Layer 3 of a small transformer language model trained on English Wikipedia (9 layers, counted from 0, width 128).
A neuron's activation on a vector x is SiLU(weights . x + bias), where the dot is the dot product.
The model reads these tokens: " \"" "J" "ak" "ur" "ad" "h" "ar" "\"" " and" " \"" "J" "ak" "h" "r" "ad" "aw"

The vector x that enters this layer's MLP at each token. A number n stands for (n - 500) times 0.012.
0 " \"": 283 661 597 359 571 490 746 507 572 324 467 613 535 536 429 448 548 627 518 637 595 474 656 521 520 477 676 385 454 533 500 616 487 490 493 676 629 714 573 761 442 508 517 551 561 626 562 529 451 555 495 588 380 594 575 480 607 567 392 485 454 319 522 579 547 497 532 409 509 286 483 462 606 418 634 509 487 687 349 355 537 659 530 605 564 439 290 488 532 607 402 620 455 493 519 470 595 502 512 638 626 287 561 426 570 545 393 604 445 506 508 470 427 529 484 459 555 457 582 596 529 419 276 582 570 588 638 477
1 "J": 288 553 528 359 554 414 563 412 407 337 414 513 500 634 409 455 538 616 418 556 456 578 592 425 509 503 604 495 418 477 464 505 513 625 637 526 671 554 749 623 439 424 414 511 490 696 469 702 638 556 591 502 400 435 503 419 430 633 454 367 419 426 579 550 465 450 665 419 515 425 424 478 663 523 633 514 545 604 443 400 560 604 592 629 653 496 409 431 493 586 436 668 481 409 492 545 468 474 461 559 763 343 499 391 428 573 439 607 581 463 539 580 371 379 453 319 606 480 483 557 513 684 564 613 667 699 640 632
2 "ak": 416 407 506 421 584 451 372 504 409 451 435 580 545 484 578 536 449 647 443 639 475 682 588 485 398 597 570 217 476 499 577 475 592 449 486 378 390 556 775 640 400 474 513 477 401 550 447 573 588 505 547 539 360 463 622 463 330 558 507 356 331 374 709 432 433 543 572 428 592 475 469 548 585 479 586 470 586 545 349 590 550 608 481 623 541 585 269 431 440 527 582 526 491 516 516 354 535 626 586 754 716 590 636 490 560 486 304 530 466 408 417 534 369 326 461 409 472 414 343 467 607 732 513 513 570 530 582 748
3 "ur": 428 448 519 429 548 415 418 451 422 377 401 537 452 585 519 495 551 514 507 495 573 502 557 688 461 388 564 317 569 462 546 485 476 384 497 438 491 467 888 573 369 556 600 429 423 464 426 460 492 512 515 728 437 382 414 572 499 496 572 357 335 387 622 539 380 577 630 576 603 486 492 468 587 432 546 545 467 543 309 369 475 508 375 562 561 579 267 640 591 401 607 589 406 511 565 454 439 582 516 682 669 730 698 469 424 442 481 312 585 468 400 479 433 289 481 490 455 399 390 564 562 726 406 485 669 748 679 637
4 "ad": 275 391 486 444 674 572 383 480 345 382 398 567 363 526 536 508 546 497 466 480 496 538 542 611 416 410 522 463 507 506 444 570 288 482 500 319 475 617 833 465 400 656 537 401 458 488 535 602 433 574 524 763 354 377 468 429 526 625 428 427 418 424 502 596 507 578 664 408 508 496 560 458 518 552 484 457 503 545 426 442 472 554 402 637 580 453 479 556 619 344 700 617 548 499 480 554 429 535 515 515 688 453 599 437 518 443 550 410 539 401 592 580 431 251 378 472 487 471 479 611 539 750 479 585 716 617 707 810
5 "h": 430 376 511 428 506 538 352 502 327 434 473 412 438 514 439 547 669 592 400 528 534 489 672 555 467 552 456 225 530 430 487 557 403 446 541 408 445 546 874 556 450 534 528 481 430 513 659 647 517 560 658 705 342 421 442 431 520 494 467 345 487 424 602 479 461 581 687 320 468 538 579 355 598 511 532 437 452 517 515 483 569 744 494 602 632 444 440 490 423 396 522 539 396 534 468 485 475 732 441 597 753 472 583 431 426 469 464 399 562 371 410 534 407 331 466 515 587 469 429 474 437 651 480 558 749 495 711 657
6 "ar": 503 392 474 417 449 533 476 487 413 313 422 514 498 514 448 471 514 677 401 517 450 461 647 666 486 421 580 327 525 515 510 608 457 426 462 311 514 520 843 592 436 623 391 458 409 452 557 524 348 597 622 537 375 441 400 541 532 546 445 471 480 405 575 606 520 547 551 422 564 570 606 410 614 538 469 488 550 592 357 499 524 693 538 626 574 593 399 481 538 373 610 657 519 396 531 537 461 683 502 548 704 495 598 460 418 442 438 420 562 435 402 497 388 244 401 578 618 429 419 484 445 677 517 491 785 542 774 757
7 "\"": 409 505 519 343 571 526 596 541 537 276 459 518 577 534 462 469 666 596 310 535 599 487 687 583 514 544 642 299 485 478 542 636 461 433 413 513 553 695 644 731 454 592 492 470 488 628 549 449 310 589 573 614 391 485 564 508 497 501 457 522 584 303 697 548 426 521 649 432 509 360 542 389 549 509 548 468 567 647 361 306 487 613 544 537 583 526 413 467 514 457 457 728 522 433 451 586 526 653 550 628 655 321 537 483 497 606 472 591 470 448 415 561 395 395 412 406 621 397 492 642 554 623 335 502 637 501 722 524
8 " and": 443 461 431 354 674 503 498 452 558 353 349 541 551 584 460 343 569 625 440 628 547 461 578 481 473 408 675 273 409 430 549 581 406 480 444 553 571 486 700 639 550 454 549 481 403 571 431 704 485 552 487 611 433 507 516 575 658 635 385 660 551 408 668 512 563 464 474 440 516 403 481 455 329 507 699 451 521 591 330 455 487 648 593 639 645 531 434 490 643 547 504 699 391 378 507 519 529 591 504 599 759 430 622 412 444 533 397 566 607 493 336 559 484 382 380 360 608 452 408 642 450 555 416 440 595 596 576 567
9 " \"": 169 540 552 380 683 548 681 444 502 370 427 497 567 562 510 489 578 593 442 590 474 535 605 583 480 427 585 324 465 502 496 602 583 373 491 587 549 670 754 734 396 504 541 486 424 602 520 605 459 566 483 608 425 463 614 509 490 563 392 412 477 330 511 657 497 479 568 408 522 386 457 389 541 479 540 478 508 709 297 346 512 677 488 628 543 524 425 465 576 565 466 699 356 472 451 463 550 490 435 694 573 347 513 339 531 586 449 701 460 490 490 541 363 463 395 384 493 391 594 539 551 507 303 581 641 609 693 580
10 "J": 303 528 473 398 552 402 524 400 385 387 377 449 545 604 413 460 539 599 403 547 416 571 597 428 518 502 569 502 407 459 475 518 531 588 629 510 664 520 836 574 459 425 422 548 454 672 476 718 640 612 639 474 407 422 496 412 406 627 450 323 391 450 608 604 496 457 688 443 569 411 422 464 635 541 625 532 570 567 424 407 555 586 597 581 655 543 455 402 514 588 453 642 466 458 513 541 437 431 448 532 737 381 446 404 388 540 427 633 603 455 526 568 335 386 461 309 573 480 492 542 497 684 625 580 686 653 622 693
11 "ak": 407 370 500 439 566 444 369 520 394 455 437 569 530 467 592 533 450 650 458 643 466 680 570 489 382 572 549 218 475 514 565 457 573 428 511 347 389 559 805 629 426 463 491 486 389 536 447 581 568 512 558 529 370 484 612 437 345 542 502 361 321 386 690 442 426 557 576 436 589 484 470 549 582 476 586 473 593 535 336 594 551 603 482 611 531 584 286 464 445 526 586 524 490 543 512 339 539 625 599 750 697 601 627 491 565 473 286 558 457 404 411 537 350 296 467 397 444 438 351 474 582 709 530 504 585 521 583 756
12 "h": 432 426 447 413 552 358 340 560 336 407 507 431 482 564 489 597 597 603 415 506 581 483 639 652 415 545 490 192 643 476 418 467 459 467 501 338 437 408 889 529 495 470 545 414 393 531 535 457 451 539 552 617 425 393 479 456 442 444 539 471 364 392 510 562 488 521 712 407 518 509 454 416 636 485 535 481 488 498 363 533 516 663 497 564 519 580 394 594 458 321 569 552 357 487 596 410 436 638 462 544 727 672 571 513 430 461 421 381 578 449 534 449 379 258 456 372 477 511 343 567 430 761 465 525 760 660 680 637
13 "r": 465 396 457 367 503 398 445 562 458 325 461 494 465 541 556 501 538 614 406 460 604 616 550 664 419 429 553 346 578 432 366 548 499 439 409 330 371 479 735 481 495 548 378 360 488 459 483 625 346 541 665 609 400 502 500 469 529 482 499 458 449 357 531 632 481 518 647 510 551 633 511 342 620 478 485 531 570 563 312 495 541 576 497 515 542 745 361 476 588 419 666 690 477 443 580 529 449 719 509 629 698 519 567 495 372 440 446 363 543 508 598 521 473 183 509 473 548 490 356 551 449 745 579 502 702 713 640 703
14 "ad": 401 319 428 326 553 601 358 563 432 339 477 521 443 534 558 525 540 552 470 503 479 484 545 691 265 486 538 355 433 506 445 561 346 526 443 372 368 640 830 544 403 609 543 411 394 457 610 615 436 631 522 649 386 436 462 555 472 616 394 439 466 379 522 596 479 582 556 424 574 455 574 503 561 566 471 476 531 588 297 519 469 558 432 547 570 579 517 564 615 423 670 592 557 505 517 543 472 572 537 631 731 426 515 522 591 456 609 361 510 450 492 559 458 149 429 425 506 409 413 475 480 672 536 551 739 609 661 781
15 "aw": 432 458 596 265 461 463 363 496 343 412 441 473 359 537 522 551 647 599 446 597 466 486 613 556 477 579 506 424 404 497 554 571 483 405 483 404 497 611 959 515 315 541 520 473 453 557 642 584 453 525 730 686 364 406 399 615 576 515 545 300 471 346 480 400 346 568 609 445 607 524 582 448 530 544 608 388 455 473 443 455 500 582 463 609 561 572 551 460 561 425 592 648 405 556 466 538 430 693 480 746 710 564 629 561 418 550 494 464 564 487 379 556 507 211 450 511 521 434 511 471 505 690 516 540 699 570 713 607

Each question shows the input weights of one neuron of the MLP. A number n stands for (n - 500) times 0.0012.

n442 (bias -0.121): 559 507 422 537 542 500 471 432 561 535 494 494 486 671 342 482 461 571 544 555 634 495 504 424 571 477 375 504 409 453 495 618 629 525 500 635 476 711 429 591 425 600 486 442 467 394 583 504 564 482 344 468 455 460 464 617 575 372 456 520 675 543 555 461 557 547 528 422 498 522 606 347 571 589 458 474 506 513 547 384 498 491 632 386 536 540 491 513 465 543 466 587 388 591 495 419 432 506 593 453 402 654 514 502 504 584 620 557 550 498 481 622 478 545 556 496 482 480 453 618 466 394 495 554 502 445 517 488
On which token does it fire most? 7 "\""

n408 (bias -0.065): 627 415 584 587 413 568 489 527 504 470 504 479 479 616 584 521 551 500 623 556 523 530 560 461 541 509 447 484 456 451 540 411 424 505 613 571 565 605 456 627 461 572 382 475 457 500 621 481 589 591 442 402 586 573 445 543 600 363 487 493 632 476 459 562 477 561 397 432 663 400 556 516 621 527 484 520 461 513 465 521 473 455 394 556 550 712 625 520 498 524 487 496 457 486 569 443 516 606 495 496 543 468 412 618 452 403 479 396 355 667 436 544 602 548 603 573 450 449 536 493 468 427 600 395 642 668 485 513
On which three tokens does it fire most, strongest first? 14 "ad", 15 "aw", 6 "ar"

n327 (bias -0.170): 587 625 609 403 561 544 412 690 542 542 583 509 740 408 497 525 600 366 530 426 428 390 627 500 507 327 330 475 550 763 518 405 503 267 503 393 647 391 309 446 448 455 765 418 344 493 263 487 616 473 561 418 662 536 602 349 614 578 578 544 708 500 468 437 280 630 527 377 631 612 682 435 500 427 298 550 510 462 471 442 439 422 375 591 691 349 384 443 387 811 503 595 384 459 657 358 552 547 403 485 528 642 452 684 554 404 576 507 376 403 507 549 617 434 408 487 500 434 664 663 702 565 497 719 459 490 546 522
On which token does it fire most, and how strongly? 3 "ur", at about 0.15

n138 (bias -0.270): 639 434 617 494 636 778 437 615 743 612 316 500 494 664 670 643 463 556 534 550 288 529 573 408 531 722 610 537 653 442 507 538 593 443 500 401 472 444 450 610 410 578 565 301 692 513 548 500 763 522 574 545 697 539 524 473 352 541 503 544 474 533 626 466 464 386 276 721 313 415 478 494 442 596 592 419 530 506 439 532 472 491 709 431 686 548 319 565 432 512 533 462 487 459 556 395 461 270 558 528 540 484 548 410 437 614 503 584 516 425 368 400 546 442 585 568 469 529 557 450 579 587 526 513 634 536 267 450
On which token does it fire most? 2 "ak"

n294 (bias -0.137): 457 544 402 448 485 456 256 488 441 529 615 443 551 418 577 503 425 711 474 465 583 407 685 417 538 512 593 378 546 575 497 308 494 491 617 401 514 151 379 591 467 409 424 361 456 437 485 544 518 556 594 435 483 578 546 366 642 582 561 438 534 409 542 729 424 368 436 340 500 482 573 586 678 462 411 456 542 378 744 654 378 547 614 500 472 346 405 480 361 537 376 588 515 485 411 383 352 419 563 469 471 512 605 479 491 397 518 604 535 472 425 551 538 460 503 550 400 551 615 438 414 426 515 313 595 466 664 385
On which token does it fire most, and how strongly? 12 "h", at about 1.4

n373 (bias -0.207): 539 391 542 652 493 561 523 605 340 463 532 554 556 497 539 500 532 517 592 315 337 447 520 354 581 681 533 585 704 563 456 445 293 595 384 632 564 500 340 762 573 540 419 416 394 546 575 497 470 503 543 624 371 475 625 432 596 561 333 370 682 513 472 509 480 540 535 359 506 361 494 266 523 548 451 458 451 671 606 683 458 375 490 378 491 562 487 703 398 522 475 776 438 532 547 537 570 491 583 591 503 652 622 352 293 585 606 521 682 658 591 665 618 506 578 598 545 205 338 500 493 338 599 539 431 497 585 425
On which token does it fire most, and how strongly? 7 "\"", at about 0.9

n470 (bias -0.198): 402 461 510 408 440 421 560 536 604 550 458 549 585 708 457 366 500 541 487 303 680 271 497 543 523 548 639 473 548 639 600 493 507 497 559 730 340 506 492 437 565 428 397 487 626 635 523 429 418 507 463 484 591 582 699 598 532 454 619 789 486 689 604 348 565 570 480 528 592 806 559 467 466 595 537 362 503 259 529 574 385 470 539 530 322 580 330 568 578 692 363 525 393 513 343 608 493 539 534 673 560 361 712 493 589 432 622 727 513 560 568 680 552 558 561 362 421 653 440 666 550 695 500 540 540 481 332 311
On which token does it fire most? 8 " and"

n276 (bias -0.226): 606 491 488 385 555 477 391 503 579 531 500 561 729 489 595 577 478 685 472 602 425 491 404 566 623 512 256 464 439 450 411 417 445 726 489 587 486 484 348 600 556 597 464 486 448 488 404 532 601 503 298 310 567 522 611 379 564 537 583 342 431 547 434 469 603 464 565 650 455 313 429 575 488 610 575 273 588 695 530 503 557 523 588 534 571 425 396 483 435 370 484 492 468 460 512 467 385 558 432 411 513 468 555 541 532 419 512 632 393 547 525 544 534 511 353 570 500 770 411 250 575 517 485 465 561 696 388 452
On which token does it fire most, and how strongly? 1 "J", at about 0.33

n299 (bias -0.258): 332 376 531 497 485 482 336 527 718 457 565 478 528 597 409 421 473 367 491 548 537 290 377 687 594 528 366 522 411 367 601 509 574 635 545 589 539 552 431 567 416 337 522 555 673 438 475 315 475 418 460 643 467 413 633 468 436 316 606 521 611 512 535 473 585 503 530 451 262 335 533 573 550 605 325 419 579 425 421 389 379 276 624 437 453 411 469 610 386 397 488 540 497 466 557 545 441 558 541 500 337 326 633 652 299 470 266 601 500 584 455 544 347 512 636 537 388 444 405 555 365 542 406 405 672 450 509 486
On which token does it fire most, and how strongly? 7 "\"", at about 1.2

n252 (bias -0.138): 421 505 427 529 430 322 540 505 566 488 678 559 489 531 615 475 558 511 521 508 672 424 505 473 420 550 492 420 557 481 544 530 484 641 540 623 337 404 455 409 541 464 467 564 393 560 500 435 622 465 528 407 510 518 606 401 325 399 503 543 344 505 457 586 588 608 548 691 563 468 492 484 654 392 565 688 559 530 466 578 381 497 585 349 513 621 562 421 316 487 400 465 505 586 623 349 571 627 536 429 473 530 225 404 602 411 440 457 394 567 617 609 492 586 632 442 457 464 583 278 540 595 577 600 532 508 542 478
On which token does it fire most, and how strongly? 12 "h", at about 0.65

n274 (bias -0.160): 508 653 319 513 601 500 497 511 503 508 430 395 576 442 423 524 494 319 489 328 509 529 506 609 460 604 523 544 425 491 547 532 613 613 452 497 466 403 392 588 345 641 509 509 537 637 520 457 659 411 401 349 539 560 530 585 406 531 344 297 568 552 614 558 512 273 390 494 407 448 449 474 523 593 411 520 448 481 420 431 412 466 251 616 601 477 506 626 424 525 473 516 437 340 716 631 632 343 655 374 492 453 433 517 523 676 570 543 466 522 589 357 334 627 550 462 483 468 457 451 604 675 526 445 413 626 402 391
On which two tokens does it fire most, strongest first? 1 "J", 10 "J"

n496 (bias -0.117): 510 450 477 680 647 657 534 536 478 502 541 637 359 462 486 701 514 699 447 389 534 334 489 497 627 518 416 696 555 457 611 528 423 392 480 692 458 553 417 449 581 561 450 523 393 431 486 384 378 585 540 476 481 441 576 294 611 508 383 568 474 478 599 525 480 381 492 617 589 500 553 554 604 483 639 436 594 550 557 545 486 522 556 369 489 435 370 312 544 478 551 608 472 466 450 462 578 467 595 595 528 448 606 578 624 376 607 488 664 392 676 517 348 426 609 513 736 486 574 523 619 612 506 483 534 305 451 403
On which three tokens does it fire most, strongest first? 7 "\"", 0 " \"", 4 "ad"

n129 (bias -0.196): 448 571 575 574 363 535 364 418 480 574 595 429 770 663 613 475 608 583 345 535 497 536 557 494 686 543 600 505 561 291 509 500 578 392 521 503 517 640 478 494 470 372 327 399 500 591 560 361 564 266 486 526 439 494 428 557 437 297 574 500 626 351 288 433 375 432 547 573 471 509 583 491 427 453 491 503 452 542 526 506 535 394 562 421 452 443 303 532 541 503 415 508 631 357 435 624 333 354 746 563 575 249 596 542 583 622 397 674 564 548 488 630 523 546 523 553 506 594 500 550 482 485 397 605 431 506 514 265
On which token does it fire most, and how strongly? 7 "\"", at about 2.1

n82 (bias -0.171): 579 398 467 458 604 573 591 599 531 508 480 511 599 480 512 445 699 549 732 503 550 683 345 402 368 503 672 415 532 638 479 361 557 530 655 447 483 384 488 582 443 503 488 527 624 506 446 574 524 359 539 438 463 559 506 537 605 676 436 589 423 380 514 316 731 593 372 550 526 361 559 509 509 645 274 474 407 414 509 607 512 430 412 415 461 598 417 569 757 634 582 511 565 553 389 679 500 481 687 570 409 503 680 416 524 414 539 330 596 570 500 376 465 537 432 603 371 554 515 482 533 513 633 562 519 642 428 294
On which two tokens does it fire most, strongest first? 8 " and", 3 "ur"

n55 (bias -0.235): 233 390 410 758 507 273 365 531 470 592 318 443 461 500 403 514 541 471 711 585 531 331 419 500 528 170 447 525 349 546 489 535 609 437 589 431 548 425 337 548 419 635 622 594 441 472 423 503 429 459 568 580 584 737 600 595 473 418 551 330 611 564 638 547 482 695 767 319 445 452 799 535 727 551 490 435 592 467 550 472 445 387 383 497 751 594 361 551 419 537 474 309 427 462 442 583 472 664 620 439 472 553 528 542 348 574 511 374 462 417 517 479 602 644 433 510 514 316 417 424 287 383 514 361 538 367 672 439
On which three tokens does it fire most, strongest first? 5 "h", 3 "ur", 6 "ar"

n437 (bias -0.256): 575 497 452 536 636 664 470 600 477 614 269 562 434 523 514 476 526 556 364 570 809 548 538 459 611 532 607 402 819 462 318 422 582 575 493 461 593 481 412 368 407 469 433 517 527 198 565 374 556 605 576 396 404 413 647 268 516 638 473 399 549 533 297 576 608 558 573 640 400 794 527 520 635 576 405 420 423 605 520 473 574 520 533 399 545 687 378 570 397 373 526 538 561 449 528 394 406 466 230 521 390 362 672 376 490 470 490 626 510 555 566 383 570 745 677 462 557 420 541 520 493 485 548 463 634 311 210 560
On which token does it fire most? 13 "r"

n270 (bias -0.176): 728 633 690 599 470 662 572 455 528 500 411 560 583 560 425 702 455 619 442 497 559 457 556 513 568 486 480 627 544 473 510 536 603 484 652 274 564 420 519 614 654 671 615 650 438 609 530 521 611 643 445 306 650 633 569 417 698 364 604 291 422 475 472 366 386 556 603 431 523 578 377 366 577 513 549 364 400 571 447 605 587 477 539 539 578 648 467 660 554 519 472 378 648 503 343 647 594 613 410 673 515 510 649 307 409 484 754 615 526 447 809 453 705 525 525 555 328 624 529 451 579 503 590 559 482 381 653 470
On which two tokens does it fire most, strongest first? 15 "aw", 5 "h"

n302 (bias -0.191): 590 701 503 564 602 406 507 436 391 616 577 536 651 437 638 361 429 615 477 342 569 477 639 487 464 459 554 435 468 253 635 457 483 526 454 610 445 552 577 382 487 658 510 343 559 483 407 359 557 608 466 663 542 531 519 420 522 653 701 480 364 573 378 478 409 685 639 584 468 471 672 493 376 487 464 403 450 491 636 777 756 708 562 617 575 513 549 564 596 551 644 436 161 500 538 418 487 309 534 260 396 513 670 694 441 462 443 444 516 450 474 453 343 665 541 602 529 554 684 507 510 599 624 586 464 535 497 384
On which three tokens does it fire most, strongest first? 12 "h", 3 "ur", 5 "h"